Layer 11 of a small transformer language model trained on English Wikipedia (16 layers, counted from 0, width 128).
A neuron's activation on a vector x is GELU(weights . x + bias), where the dot is the dot product.
The model reads these tokens: "-" "de" "pt" "h" " plan" "," " and" " a" " central" " door" " fl" "ank" "ed" " by"

The vector x that enters this layer's MLP at each token. A number n stands for n times 0.048.
0 "-": -7 18 -10 15 16 28 6 -14 37 -48 29 -2 -16 -26 -14 -8 47 -64 -41 -10 13 -68 -19 -36 -1 16 -39 54 -16 45 7 -10 9 -32 -43 -85 5 -18 3 63 12 29 -5 -6 -5 6 8 14 -3 -14 18 7 1 -36 16 1 12 15 39 21 1 9 -12 13 -11 -2 -17 6 -4 18 -4 8 -10 -17 -10 15 -11 26 46 -17 12 -9 -7 28 24 28 -43 -8 8 50 -20 3 -33 22 3 -3 8 -15 -2 -7 -21 -3 9 16 2 -2 -9 -29 4 -21 19 17 -21 21 -65 9 53 34 -39 49 -37 22 9 38 0 -15 23 -6
1 "de": -42 24 15 9 26 6 -32 24 -11 -33 42 34 42 -4 12 -17 30 -51 -6 -66 32 8 -29 -28 -31 2 -51 -16 -13 -13 -50 39 -45 -2 -1 -18 -71 21 -5 4 -28 39 12 -30 -10 70 50 22 -6 35 1 41 -59 -30 -10 11 10 -14 31 39 12 -17 -6 8 28 -6 11 -29 19 47 -1 10 26 -15 -20 -4 6 0 18 -11 14 9 32 -25 -37 33 5 4 0 -7 -9 -9 21 -8 -3 33 -55 -43 20 9 17 21 1 16 28 -13 -42 3 -16 -51 39 13 9 -1 -11 17 -15 10 -10 59 -7 1 -7 46 -17 -40 -30 6
2 "pt": -20 45 41 12 14 -4 -26 4 -30 19 23 1 -16 20 -5 13 23 -15 -20 -15 -7 53 0 -31 -7 3 -46 -36 1 -10 -40 44 -47 4 22 -13 -16 0 9 -40 -15 32 14 -7 13 59 59 45 40 -22 -17 -17 -39 -56 22 -46 9 -50 30 19 -25 27 -5 -15 14 -17 39 -9 18 19 -14 2 25 -2 -27 -34 -7 -4 -17 -45 -27 33 5 -74 -20 27 0 2 -31 10 -27 -37 1 15 22 22 -6 -13 -10 6 17 -3 23 28 29 -30 -47 69 30 -1 8 35 -27 -5 -35 29 6 42 -12 29 -15 -14 7 47 16 -11 -56 19
3 "h": -37 41 67 1 -2 -4 -45 -11 -24 -16 21 38 37 -17 -11 -6 43 -55 38 -19 17 26 2 -45 -3 19 -87 -34 -26 6 -46 18 5 10 2 3 -48 7 4 0 23 36 -1 -7 31 55 24 10 16 -15 8 14 30 -40 5 -4 7 1 -12 10 22 5 14 -27 7 4 -17 -48 -20 40 -4 -9 62 -1 14 -7 -4 -2 -34 -35 -3 1 -10 -33 -25 12 19 -37 -35 0 8 18 13 3 12 59 -8 -5 -20 12 32 -52 -9 47 46 -11 -56 20 20 -33 17 -8 11 3 -16 23 14 -2 -39 45 -16 -45 31 47 14 -29 -44 10
4 " plan": 4 34 21 20 38 21 28 -3 -27 17 22 27 32 17 0 2 53 -49 23 -39 30 12 -35 -66 -18 -6 -45 -34 -40 -12 -33 4 -26 -28 -16 -13 -34 -11 -18 -23 3 11 -5 -15 22 64 46 -10 12 -15 -21 -3 6 -61 -33 -16 16 21 50 37 -7 -6 22 19 31 3 19 -42 -1 58 -17 16 14 -12 -1 13 9 -2 -8 -21 -16 3 9 -10 -49 41 35 -22 -37 -18 -13 7 -17 12 37 -6 -49 -10 11 -5 41 -46 -10 5 42 -24 -7 15 -3 -82 45 -18 2 0 -4 25 -23 14 -9 40 -14 -10 13 59 36 14 -61 22
5 ",": -26 30 13 -4 26 -8 -4 35 -18 2 27 44 39 -10 -17 -21 84 -47 -17 -44 20 -10 9 -62 -1 29 -28 39 -46 -9 -6 -6 -27 -5 3 -42 -30 12 10 -2 -18 21 11 3 16 40 43 7 11 -29 -4 2 4 -69 -46 -27 8 23 25 0 23 19 5 3 3 8 4 -95 7 56 -8 -1 28 -18 29 -8 -6 40 -17 -14 -17 12 -2 -1 -58 33 4 -6 -29 7 -29 19 19 3 16 25 -37 -27 -7 -11 -13 20 6 26 23 -17 -23 15 16 -51 10 -5 -24 27 10 18 16 -1 10 31 -21 -34 12 45 18 -4 -30 1
6 " and": -50 21 17 27 3 9 -26 50 3 -10 27 29 54 -25 -17 -3 70 -18 -25 -46 17 -8 8 -55 -15 24 -43 23 16 -3 -37 37 -32 1 13 -19 -10 16 -6 -7 -10 11 2 4 2 43 30 0 24 -8 -11 3 1 -56 -30 -25 10 -9 1 32 2 -2 2 4 17 14 -17 -82 10 33 -9 -15 8 -18 48 4 14 60 -3 -68 -17 1 19 -4 -60 16 23 0 -46 -5 -40 2 2 17 31 15 -25 -37 -25 -29 7 29 12 40 4 -10 -29 17 5 -51 43 5 -18 22 0 7 13 -29 9 40 -14 18 11 38 26 -21 -40 -1
7 " a": -53 25 4 62 15 -6 -21 36 -22 9 51 20 31 4 -10 4 62 -54 -4 -54 22 3 -14 -70 2 29 -83 15 -19 -20 -30 13 -16 8 17 -16 -15 7 38 -4 -18 12 -27 -3 -7 65 26 5 50 -16 -1 -9 3 -47 -41 -21 -17 -13 14 23 5 -28 19 7 17 -6 -17 -89 12 7 -4 14 1 -15 1 9 -2 7 14 -31 -2 10 41 -2 -48 -5 30 -21 -46 6 -7 24 16 36 4 20 -13 -11 7 -1 27 16 10 28 25 -2 -62 13 10 -53 29 -13 -34 15 -12 24 9 3 -2 16 -27 8 15 36 3 -5 -11 14
8 " central": -39 26 6 11 -2 -2 -50 -7 -35 8 32 -8 21 -21 -21 -1 70 -53 21 -46 11 -11 15 -88 1 -3 -36 -25 -7 -39 -28 3 -24 5 1 -45 -38 11 16 -13 14 37 1 16 -14 68 12 7 6 -37 7 -11 -1 -27 -28 -21 -10 -44 33 30 11 -16 20 13 23 16 20 -54 -26 24 2 18 19 4 18 -13 13 -16 -6 -3 11 9 12 -4 -40 6 40 -28 -49 -14 3 7 13 47 14 10 -31 11 11 -28 24 -22 -1 30 32 2 -46 40 2 -55 67 13 -7 11 -36 24 19 11 31 36 -17 12 7 42 16 1 3 26
9 " door": -9 22 0 5 15 14 3 2 -40 20 3 41 40 -11 -6 2 58 -48 22 -45 30 -30 -8 -68 3 -16 -23 -36 -16 -40 -42 -2 -22 -13 -1 -29 -44 12 9 -4 -19 18 9 6 20 61 21 -8 32 -5 -10 2 9 -82 -49 -17 -2 -3 15 14 6 1 41 33 46 26 -1 6 -17 45 -30 -8 15 -18 2 5 10 -7 -22 -5 8 12 14 -48 -53 18 60 -13 -52 1 20 40 -21 16 23 23 -23 -17 -4 -35 28 -32 -15 26 26 7 -19 1 -21 -88 37 6 34 -22 -5 31 -10 24 2 63 -9 -9 20 37 21 8 -34 3
10 " fl": -8 48 -19 37 9 10 -17 16 -22 -37 36 33 33 37 -11 -23 67 -14 11 -16 57 12 -7 -30 6 -14 -20 -27 -25 -35 -75 18 -24 -2 2 -34 -36 -7 7 -12 -14 25 16 -19 18 69 21 -17 30 -2 -9 -17 -2 -12 -18 -50 10 -5 40 22 -8 16 50 24 53 7 -23 -3 -22 42 -26 20 -2 -4 1 -12 -13 32 -14 -24 2 41 15 -3 -68 35 -4 -33 -42 25 -3 11 -8 2 37 20 -30 6 -5 -35 32 -1 16 -6 -2 -25 -27 -41 16 -95 1 1 -8 -17 24 18 -8 31 11 41 3 -17 4 8 26 -21 -9 -20
11 "ank": -16 33 3 35 25 14 -23 -33 -10 14 18 21 44 -12 -45 12 51 -21 25 -36 36 -7 -4 -39 0 -10 -37 -5 -14 -28 -14 13 11 -32 7 -45 -67 -38 5 -35 8 6 10 -8 14 76 26 -12 28 -6 -10 -24 -8 -9 -20 -28 -13 5 37 24 6 7 41 41 27 2 28 -11 -16 8 -40 4 8 12 1 -29 18 16 -20 -43 -28 66 -24 -38 -33 24 25 -20 -37 4 -22 42 9 -44 35 30 -61 -10 -7 -10 11 2 5 16 11 -25 -52 -4 14 -60 23 24 8 9 24 4 0 34 28 51 13 -26 11 37 23 6 -37 4
12 "ed": -26 39 2 9 54 9 -32 21 -39 3 11 27 39 3 -27 -23 67 -31 11 -59 44 2 18 -68 21 -11 -28 34 -20 -23 -7 2 -9 -17 -10 -37 -38 36 5 -1 -6 -4 3 -7 3 59 14 -6 22 -20 -12 -6 15 -11 -17 -37 -5 -14 16 21 -6 -18 28 15 49 -3 -18 -43 -14 22 -28 34 7 8 19 -21 26 28 8 -53 -12 28 -11 -49 -18 35 22 -1 -39 8 -42 35 11 -18 54 28 -34 10 -21 -30 24 -35 18 29 43 -16 -47 4 1 -80 27 0 8 22 26 12 -23 10 17 23 -2 -23 -12 6 47 -1 -11 3
13 " by": -15 26 -13 10 19 3 -23 57 -19 -5 9 54 43 0 -37 -19 52 -59 -3 -40 0 -45 16 -76 8 3 -29 6 -17 -9 -13 1 -38 -21 -5 -31 -44 25 5 -2 -15 12 -31 -16 6 63 26 17 35 -26 0 -5 -1 -27 -11 -33 -16 3 15 25 3 -4 27 23 37 14 -35 -88 7 48 -21 -3 19 -4 44 -13 26 19 26 -34 -5 -5 22 -29 -21 26 30 7 -21 22 -23 37 6 1 41 14 -22 -4 -3 -11 -6 -6 28 12 23 -35 -60 27 -11 -73 22 6 -2 -3 10 16 -3 2 3 7 13 17 10 39 16 12 -25 9

Each question shows the input weights of one neuron of the MLP. A number n stands for n times 0.0067.

n92 (bias -0.019): -34 2 16 -2 33 6 -1 9 -25 36 9 -22 -3 15 10 -17 6 0 27 11 5 -1 -16 -6 -4 -16 4 -26 18 26 40 9 16 26 5 -7 2 16 -2 -11 -2 -8 2 -25 31 -1 -10 -6 18 6 1 -7 13 40 -33 7 46 10 0 0 -6 7 -15 38 34 2 -21 -14 -19 -9 10 -34 14 10 8 -12 -2 17 13 6 10 11 17 -6 4 -24 -1 13 19 4 -20 17 10 49 -3 1 3 13 -22 2 13 17 -8 -30 7 -25 -22 -5 4 -4 -20 -11 -4 -3 21 -31 -3 -40 17 19 -2 4 -18 10 22 34 1 -20
Its two highest activations, in order, are on tokens 12 "ed", 13 " by"

n247 (bias -0.039): 9 -11 -4 -10 3 15 39 -11 -7 3 34 5 -16 17 5 -6 -10 31 8 -25 -18 -17 -3 -5 -3 -6 -13 7 15 -5 27 29 -13 24 19 -18 3 -6 -21 -22 3 15 3 -29 8 -7 -3 22 -6 3 -3 27 -11 16 30 9 4 -5 12 -27 14 1 -3 -1 1 -23 0 3 26 -7 -20 16 -3 -39 1 21 -15 11 -9 2 -3 14 26 -4 -17 16 -7 4 8 -6 27 31 37 -2 17 4 -15 -17 4 33 6 15 14 1 -30 22 -6 -27 22 -12 -22 -16 5 -14 3 -12 -16 -24 -31 1 5 15 -23 -10 -5 24 24 -5
On which token does it fire most? 1 "de"

n51 (bias -0.264): -9 -12 -29 -14 16 1 12 -12 -10 3 -28 -6 2 30 19 -2 -28 -18 7 17 -35 1 -12 -8 17 7 32 -18 -7 -19 -2 -11 -20 -18 6 12 -20 6 -7 16 4 6 -13 -9 -3 13 -4 -30 24 -15 -6 -38 34 -40 20 3 3 -8 5 14 0 16 5 -6 -11 4 -12 61 14 -4 5 2 18 9 5 26 -16 19 -16 23 3 -26 33 -38 6 33 9 7 27 30 4 -10 -3 1 -3 -28 -10 19 -32 22 15 4 4 -19 -26 2 13 2 -14 6 -40 5 -1 22 -27 23 3 16 33 10 3 -22 12 6 -15 -31 -5 -18
On which token does it fire most, and how strongly? 9 " door", at about 0.34

n158 (bias -0.169): 2 3 -9 3 38 26 9 -17 -1 7 6 23 1 -28 -8 2 -51 19 2 15 -15 -9 -10 -16 2 -3 -6 -9 11 14 -34 2 21 18 -27 37 13 4 16 6 18 26 -3 -7 -15 1 3 30 -6 16 -33 15 -20 27 25 -5 -4 4 16 3 8 -3 8 16 12 2 -20 -15 -5 -18 -18 -3 7 -38 7 2 1 -6 -15 19 4 2 0 4 -1 -12 -20 -28 -4 29 11 2 9 39 -8 -12 -4 -15 7 -4 0 -24 14 19 -15 -1 10 16 -1 0 2 6 -38 -39 -3 36 -1 11 1 3 25 3 28 -19 22 -4 -9 -18
Its two highest activations, in order, are on tokens 2 "pt", 3 "h"

n197 (bias -0.079): -1 4 -18 -20 2 11 -3 26 8 -6 6 -12 9 -9 4 -5 -25 2 -18 -3 -9 5 -20 -18 22 -13 -6 -6 13 15 -15 -9 20 16 -28 5 2 -23 25 5 24 -33 20 -10 3 -22 6 -4 -10 -2 11 2 15 -20 -7 15 -17 -2 -34 -13 -10 -6 -8 5 -5 19 8 -15 0 -20 -10 -14 -14 -3 30 -8 -17 25 -11 -23 -11 19 -3 -10 9 -17 5 -20 -11 -1 3 25 -28 18 3 -11 12 -6 3 -14 15 12 12 4 -20 -3 19 -7 -23 -5 1 10 16 -5 25 3 19 -7 7 4 14 0 -6 -2 12 25 20 16
On which token does it fire most? 6 " and"

n210 (bias -0.183): 11 17 -25 -1 18 -26 -42 17 4 23 13 -16 -6 -9 2 -23 9 40 -12 -13 51 13 13 -22 13 12 29 37 -5 4 39 -5 -26 26 -2 6 -2 14 -26 -12 -1 -1 -12 31 -26 -10 -62 -20 30 27 -32 14 -26 28 -3 -23 17 -14 -16 -18 -7 6 -25 4 19 -10 -8 -9 -27 -32 0 27 10 -35 35 -8 4 1 19 1 -9 50 5 10 -2 -13 -58 22 16 -7 -40 -12 9 18 7 -1 28 -12 -29 -12 0 1 1 16 11 -16 -7 -6 -22 5 -20 16 -17 -24 8 12 4 11 -17 -1 -19 5 -12 29 5 -27 20 6
Its two highest activations, in order, are on tokens 12 "ed", 6 " and"

n80 (bias -0.038): -42 1 -30 0 5 -11 30 17 -3 4 9 19 -20 -32 -15 -18 -3 14 -3 -7 -18 -2 -22 -4 -38 33 5 10 -19 16 0 -21 3 -3 10 -1 -6 2 10 -21 -2 -23 0 2 -6 7 8 -12 -51 -8 -10 9 35 11 6 15 7 4 -13 -22 -14 -32 12 21 -8 -6 -2 -9 1 16 -19 6 -27 5 0 0 8 10 -15 26 9 -6 11 -16 6 -20 11 8 3 -18 15 -19 -10 25 1 -11 1 -10 -18 3 1 7 47 15 2 -25 14 19 25 -14 -12 -7 14 -2 -24 -4 -14 -9 22 16 7 -5 16 7 1 5 26 18
On which token does it fire most? 5 ","

n100 (bias -0.056): -2 -40 8 -14 18 -25 -17 22 4 -5 -2 -15 -36 1 7 -10 2 -26 1 28 23 -21 13 15 23 -29 19 -26 24 -11 1 2 -3 9 -19 -21 -15 8 -30 -2 -18 -60 5 -6 -19 -23 19 -3 -5 -7 2 -24 -3 -8 12 24 1 -20 5 16 -16 -13 3 14 6 42 -18 22 14 -2 -9 -7 -2 4 -18 19 24 8 14 -27 -10 26 -10 14 -21 15 4 11 9 -8 19 34 -10 -5 -20 -17 -9 15 -6 5 -7 -16 -25 16 13 10 16 -5 44 7 3 -12 27 -3 -47 19 -27 -5 -6 -7 19 20 18 -1 13 8 -6 -6
On which token does it fire most, and how strongly? 9 " door", at about 0.32

n350 (bias -0.175): 6 3 -5 -15 -3 -3 11 -11 7 -9 -21 23 -20 8 6 -9 -18 -11 -26 -11 -31 -15 -13 67 -35 53 17 17 4 -1 -3 -6 9 33 29 6 -4 -8 23 -17 18 5 2 5 20 11 29 -16 -1 -4 36 -23 6 6 8 -12 4 7 -6 -19 1 38 -13 9 -14 -37 31 -7 -8 10 -14 -10 16 13 3 -16 -23 9 -7 -29 29 -5 12 -36 6 17 -49 -23 -11 10 -10 -42 10 5 33 -20 26 -28 -18 -36 18 -11 17 21 -17 45 -11 8 -4 18 34 -18 46 22 -1 -17 -26 18 3 30 3 -2 -49 -29 -4 4 23 7
On which token does it fire most, and how strongly? 2 "pt", at about 1.1

n236 (bias -0.146): -38 -7 -23 -6 -13 6 45 -1 36 22 -8 -4 5 -25 -28 -4 20 2 -9 10 10 -7 10 26 8 -2 18 -25 9 17 -33 -1 -11 10 -1 -1 -7 -6 17 -19 -11 -19 14 -25 5 2 11 10 -11 29 0 3 8 27 -12 3 -17 23 -6 31 -24 -21 7 0 17 -20 2 -5 14 -5 -12 13 2 -25 -4 0 12 11 3 -22 -8 -14 -3 -5 -16 13 15 -25 -11 -15 -21 3 -7 22 -14 10 28 -10 -17 0 10 2 -10 0 12 10 16 -8 -2 5 26 -10 20 -9 -5 -6 9 -11 -10 5 2 -5 28 -6 10 29 36 18
On which three tokens does it fire most, strongest first? 6 " and", 9 " door", 4 " plan"

n190 (bias -0.227): 19 -19 -21 21 2 8 9 -1 -16 18 18 8 -22 -27 -7 20 16 44 -12 4 19 45 -17 -4 -20 11 -2 21 6 26 4 -9 -21 -6 1 40 3 15 15 -13 2 2 -16 -18 -14 -6 13 5 9 -1 -9 -12 -11 12 19 -4 -34 -27 30 -1 -1 -27 -29 1 10 15 7 -15 -35 -17 -20 9 22 10 -3 17 -17 16 -8 38 15 -28 -20 -1 -13 6 4 15 -26 16 19 10 -4 10 16 -18 26 -2 0 2 -28 1 8 -13 15 -6 1 7 -13 21 -49 12 -55 21 14 -6 27 17 1 -15 -36 4 -35 13 3 -22 19 2
On which token does it fire most? 2 "pt"

n104 (bias -0.142): 40 2 -12 3 11 16 6 -8 -9 18 -23 20 -16 25 2 -3 -1 -18 -1 -24 -20 -28 5 -11 3 -10 -13 -14 -6 20 0 2 -8 -16 -6 -16 18 6 -3 -28 -27 -34 -1 13 -14 -6 -14 17 -27 -4 2 12 22 -6 24 19 -3 16 6 -12 -18 3 11 -2 7 -11 -9 -5 5 7 -4 17 13 -4 -6 21 -19 -5 0 36 29 -34 18 17 3 -1 9 13 3 0 19 -15 -19 24 18 14 -8 14 4 -19 7 5 8 -5 -12 14 7 -17 -1 -1 -11 -6 31 -4 -43 -8 -43 -17 34 -15 4 31 13 -12 9 -4 -6 10
On which token does it fire most? 9 " door"

n274 (bias -0.161): -14 -18 -8 -20 -17 23 6 48 8 -31 -5 -34 -8 -14 17 -4 28 -10 -38 19 10 7 41 -22 24 6 -4 -2 54 7 10 11 -10 26 11 6 12 -34 -17 19 -17 8 -3 42 -23 -17 -6 26 -16 -26 -7 -5 -45 2 -5 21 28 4 -25 14 18 9 9 17 4 20 -11 22 -24 -17 -21 23 21 -8 -14 3 12 19 -31 -26 -24 -6 -26 13 -16 -7 10 20 -7 -2 -6 -9 15 -5 -21 -4 -13 -25 -1 -15 -3 27 17 -22 -8 -25 -10 15 3 29 -19 13 -24 34 -16 -26 15 -2 23 4 14 10 -5 -12 -1 12 9 3
On which token does it fire most, and how strongly? 6 " and", at about 2

n93 (bias -0.050): 16 -3 3 3 -14 -24 26 36 2 -11 14 14 -28 -16 -19 -4 -24 11 8 3 -7 14 12 -30 -14 -5 -8 -23 9 33 2 16 -13 0 -27 -8 -13 26 18 22 27 10 -5 -5 14 -10 -10 -30 0 -18 -10 -5 -10 9 -21 0 6 13 18 -18 -26 -2 27 -24 -9 -17 6 17 7 3 6 12 6 0 -14 -7 8 -1 -9 7 4 -21 1 -12 23 -5 -2 -23 29 -11 3 -17 -12 19 -14 15 15 -14 12 26 7 3 -10 20 -6 -10 25 27 -13 37 -11 3 8 8 -23 26 21 7 15 -15 -28 -5 6 6 -4 -5 -17 -18
Its two highest activations, in order, are on tokens 2 "pt", 0 "-"

n203 (bias -0.144): 37 -21 -24 -19 32 -4 20 14 -17 27 -6 -10 -19 -27 8 -18 -8 -19 11 -13 -5 -3 -6 -5 -4 12 -16 1 4 28 16 -18 1 31 -37 28 26 -7 18 -18 6 8 -2 9 -7 -13 -25 43 3 -5 14 27 -7 -5 1 -16 41 -16 -7 -18 30 10 -39 -13 8 -3 18 -39 19 25 -2 -46 -20 -22 24 13 -2 14 -14 -4 -20 9 -5 31 34 -7 2 2 1 9 -22 10 4 -1 21 -13 13 13 8 -4 12 -26 20 13 30 2 7 6 -17 -1 16 1 24 24 24 31 17 -50 17 5 -35 -4 -28 -13 -4 -15 16 -45
On which token does it fire most, and how strongly? 5 ",", at about 1.1

n107 (bias -0.159): -33 -10 -5 11 0 22 19 -1 -23 26 -7 7 -18 22 -5 2 -5 7 -12 13 -20 19 6 -16 26 -10 -5 -15 -13 -2 3 6 11 -10 2 2 -24 24 20 -8 13 -5 24 3 -3 4 -6 -1 -2 -8 4 20 -16 -12 6 25 -3 4 4 -3 -6 6 0 -20 -16 -8 -24 4 -20 24 -2 9 -14 -16 -17 -28 19 -9 0 42 -4 6 -25 -11 0 24 3 0 0 10 -8 -16 -21 -23 -3 -16 27 -38 33 18 -2 14 0 -6 -20 16 -9 -4 -10 -18 24 -4 -8 16 10 -2 17 26 -14 6 14 16 -5 -37 -24 -30 -11 -40
Its two highest activations, in order, are on tokens 1 "de", 2 "pt"

n357 (bias -0.211): 5 -29 -24 -4 -6 -22 15 1 -11 -11 16 -14 3 18 -4 7 7 1 5 3 -1 -3 27 0 4 19 9 -16 -38 -14 0 2 -24 3 -46 30 5 -38 24 13 13 18 -18 -2 -1 -13 -17 2 -2 -19 -42 26 7 14 -13 18 23 -15 -4 -10 20 -20 4 15 -20 7 7 8 19 11 -7 14 -6 23 6 31 15 -5 -27 -12 13 -11 -32 0 -7 -3 26 -8 6 -3 10 12 -14 14 11 5 -9 29 8 -32 -1 -27 4 -8 -14 1 -35 -26 16 15 29 17 8 5 -25 -14 -37 -8 -4 1 -17 23 22 -16 -10 9 26 -8
On which token does it fire most? 8 " central"

n376 (bias -0.064): 27 16 -9 -21 11 -8 -3 -20 -26 -30 -3 -9 4 -4 4 -25 -7 8 -23 18 19 20 -18 6 -15 0 -7 26 15 19 2 -40 28 4 -12 30 -6 0 -24 0 6 22 -7 16 -11 2 0 -4 -8 6 -30 -1 46 1 20 5 2 -17 -23 9 -8 -26 11 -8 23 -9 2 -2 21 -10 32 -1 -11 -3 -43 22 4 -5 16 -20 8 0 21 -12 -3 -19 9 -22 13 -3 -8 28 -18 15 20 -41 -16 -2 19 -6 -9 -8 -18 8 -2 -29 10 8 12 20 17 -10 3 -21 8 20 13 13 32 21 -21 -9 -2 4 19 11 9 9
On which token does it fire most? 4 " plan"

n184 (bias -0.036): 23 -12 4 -11 -18 -22 18 -18 0 39 -7 11 15 26 1 -26 -7 40 -23 2 -24 -8 -4 29 -4 15 2 -5 15 -11 2 -1 8 -9 41 -2 -6 1 -4 4 -23 -6 -25 -19 9 5 -24 10 1 22 7 -2 -5 -19 -12 -3 -10 18 -5 2 -5 7 -17 25 18 -22 -15 37 -6 -1 -8 -26 -14 -21 25 -9 4 -26 -14 -20 10 14 17 -5 10 9 5 -1 -11 5 1 29 -22 -8 -3 21 -4 7 15 -13 50 28 15 0 -7 -1 -28 -46 -8 24 -13 -19 13 11 7 -10 -17 7 -9 10 -10 6 22 7 -7 7 -3 10
On which token does it fire most? 9 " door"

n304 (bias -0.117): 14 22 -29 -26 -17 6 7 9 -1 -2 12 -11 -9 -13 -4 -34 -16 8 5 -17 20 -16 7 20 -1 -50 0 10 -27 -45 3 -3 -15 -24 -15 18 19 -37 8 -1 23 11 7 -32 8 26 -1 2 -23 -7 9 -21 7 2 18 21 16 -1 -1 29 44 8 -12 -14 16 4 -3 14 -2 -8 -3 14 -10 -2 -1 -6 23 10 10 -20 25 40 -14 -9 -4 8 -5 -7 39 -10 14 12 34 -8 13 28 10 2 14 -24 -3 9 8 -15 -1 -28 -4 -24 -25 4 -17 -23 -19 -28 2 -29 -25 -3 -4 20 -20 7 41 11 -8 -26 -2 1
On which three tokens does it fire most, strongest first? 10 " fl", 11 "ank", 1 "de"

n26 (bias -0.130): -1 -6 3 -27 -13 13 28 25 -7 -30 -18 -8 32 -7 -14 34 -13 -13 11 1 -12 -12 5 -24 29 -7 19 -25 20 11 -3 -8 -15 -13 4 11 -24 -5 13 0 10 4 -5 17 24 -5 -3 -35 -13 -9 34 -39 -7 17 10 11 -46 -21 -7 23 -7 -20 -3 13 -30 -18 -12 15 9 15 -8 4 9 -1 -22 -31 8 -14 -7 26 34 -3 -7 -3 -12 2 6 -4 -11 -2 29 -13 6 14 -2 -16 12 5 5 15 24 -27 29 3 14 17 -34 -9 39 0 -12 -12 13 6 1 1 -11 28 41 -29 -2 19 15 32 -15 12 -10 -7
On which token does it fire most? 8 " central"

n43 (bias -0.035): -7 -2 9 -13 -11 19 -26 4 9 9 30 27 8 3 13 39 -5 26 11 -17 -39 3 -11 42 -12 -6 -20 13 -9 -24 -30 1 2 12 -3 2 -28 1 -6 -8 2 27 -22 -11 -16 2 -3 12 11 1 11 5 12 8 22 33 -8 4 5 23 10 43 -14 10 -29 -28 15 12 21 -16 5 -18 -19 1 -8 -4 -1 8 4 -2 29 -20 -10 -4 -26 -15 6 42 -17 -33 -3 -32 -2 -13 -50 5 31 -32 14 30 -11 -30 1 23 5 -21 -6 -29 -21 2 -1 4 13 36 -9 -16 -15 11 25 1 -32 13 1 10 -5 -11 -3 1
On which token does it fire most, and how strongly? 1 "de", at about 2.7

n109 (bias -0.119): 1 33 10 9 -10 1 22 -16 11 -16 25 -7 -18 -15 -29 7 5 18 29 -4 -8 26 1 8 -6 -8 33 -6 -7 -9 13 6 2 -37 5 5 -7 2 44 -41 5 47 29 12 12 8 -9 15 -16 -13 15 -18 22 -29 -20 -11 6 9 -35 -10 -30 -13 -21 -15 -18 22 43 5 12 -33 -50 -14 -38 -25 -15 -40 -13 36 -8 23 8 19 -13 -7 26 31 -25 -1 -1 -10 -39 8 -12 12 14 -1 -6 36 -16 22 -35 -31 -13 -9 -7 -2 14 8 10 27 11 -1 8 10 -2 19 -24 -15 6 15 10 -9 34 -17 15 -37 10 3
Its two highest activations, in order, are on tokens 2 "pt", 11 "ank"

n273 (bias -0.116): 24 20 -24 -18 -6 22 -36 -10 4 -2 12 2 5 12 -23 -12 -5 17 -6 -8 34 -21 -15 20 12 -14 33 14 4 -6 -18 -8 -1 -10 -7 -22 -22 -15 7 5 40 23 1 18 19 0 -7 -38 3 35 -2 -26 -2 -6 -22 -2 -17 13 -22 -2 13 -16 -6 7 9 -14 -2 -5 -1 -7 -47 -6 -12 -7 -7 -9 25 13 3 -5 2 -18 -31 -9 6 -20 1 -4 2 10 27 23 1 -13 17 11 0 -11 14 44 -19 26 12 9 -25 -6 -15 -8 -6 0 29 -13 -20 11 16 5 -4 -24 30 -17 -5 -2 -18 5 15 1 2 -27
On which token does it fire most, and how strongly? 11 "ank", at about 3.1

n240 (bias -0.184): -4 -44 6 6 -16 -19 -11 17 -23 24 18 29 -6 -8 -20 -3 -18 -1 -15 18 -30 3 28 0 0 27 -10 6 3 3 25 2 -24 9 -27 14 47 13 -7 0 -4 12 3 16 -6 14 -22 -19 5 -17 4 11 3 18 27 7 6 -2 -28 27 -20 -14 -32 -26 22 -7 -47 31 0 3 25 3 -10 16 -16 -33 9 -24 -11 -29 -1 3 13 9 8 24 8 -22 21 -2 -5 -28 13 -3 5 -20 10 21 -30 -2 -15 22 -14 -1 14 11 -17 -23 5 0 -3 22 -3 -9 -18 4 -5 12 28 -22 18 -6 1 43 -16 -30 -13 0
On which token does it fire most? 2 "pt"

n214 (bias -0.099): -12 4 2 -39 -9 18 -13 3 2 -33 16 -19 -13 -4 3 -15 -1 23 12 -28 -9 -8 1 -31 2 -13 13 -17 -5 26 -2 17 -5 -3 -2 0 -4 8 30 6 6 13 10 -1 -38 -19 -17 -29 -1 -6 -35 40 -30 9 -12 6 24 -15 30 25 34 7 17 -6 -1 -2 -30 -23 8 13 -23 9 -29 26 4 -3 20 9 21 -16 38 12 -18 9 8 9 -17 -17 43 -2 2 -11 31 -1 17 -11 0 -2 -20 2 14 -4 -3 20 -5 10 19 8 -13 -11 1 0 37 -7 26 -15 -17 17 -11 -16 -10 -1 -14 -9 -11 -1 20 4
On which three tokens does it fire most, strongest first? 1 "de", 12 "ed", 0 "-"

n155 (bias -0.149): -16 20 -25 7 -10 1 -15 -10 -10 -20 37 -2 8 1 -23 14 -13 16 -10 -11 -27 -13 4 16 -5 25 24 -23 2 -18 16 6 12 6 -3 6 6 -17 -3 -18 -8 39 -7 -4 -19 -8 18 -25 -17 -16 27 -7 26 -10 6 27 20 31 8 30 -2 35 14 -16 7 6 3 27 -13 9 29 -16 7 25 -3 -18 -33 -7 7 -7 21 -13 -26 -22 -9 11 -11 8 -18 -25 -2 30 0 27 17 -39 -4 22 -10 44 2 18 16 -12 -40 15 -35 8 33 -12 21 3 -4 -9 -2 -9 -16 -31 -10 -4 5 22 -17 -22 -1 7 -19 -5
On which token does it fire most? 10 " fl"

n188 (bias -0.272): 9 10 13 22 -11 -8 34 23 6 -8 31 -1 10 27 34 -3 -13 34 -22 -9 -26 -1 -35 28 23 -30 15 10 20 -6 -19 -8 -8 -13 31 6 -4 20 -3 4 -6 -1 -19 -9 2 6 6 -18 33 -12 -39 31 -5 34 -20 8 -5 -24 -8 -4 -19 -8 17 10 -10 13 -10 8 1 8 -5 6 5 -12 -21 7 -13 -8 -13 23 -15 9 -6 -5 -32 27 19 11 -16 0 -3 -9 -22 -21 13 1 23 -13 -22 12 -46 -26 16 -21 -22 23 -1 -7 43 -8 -14 -1 0 -8 -8 11 15 -29 4 2 12 -37 38 29 33 1 7 -16
On which token does it fire most? 10 " fl"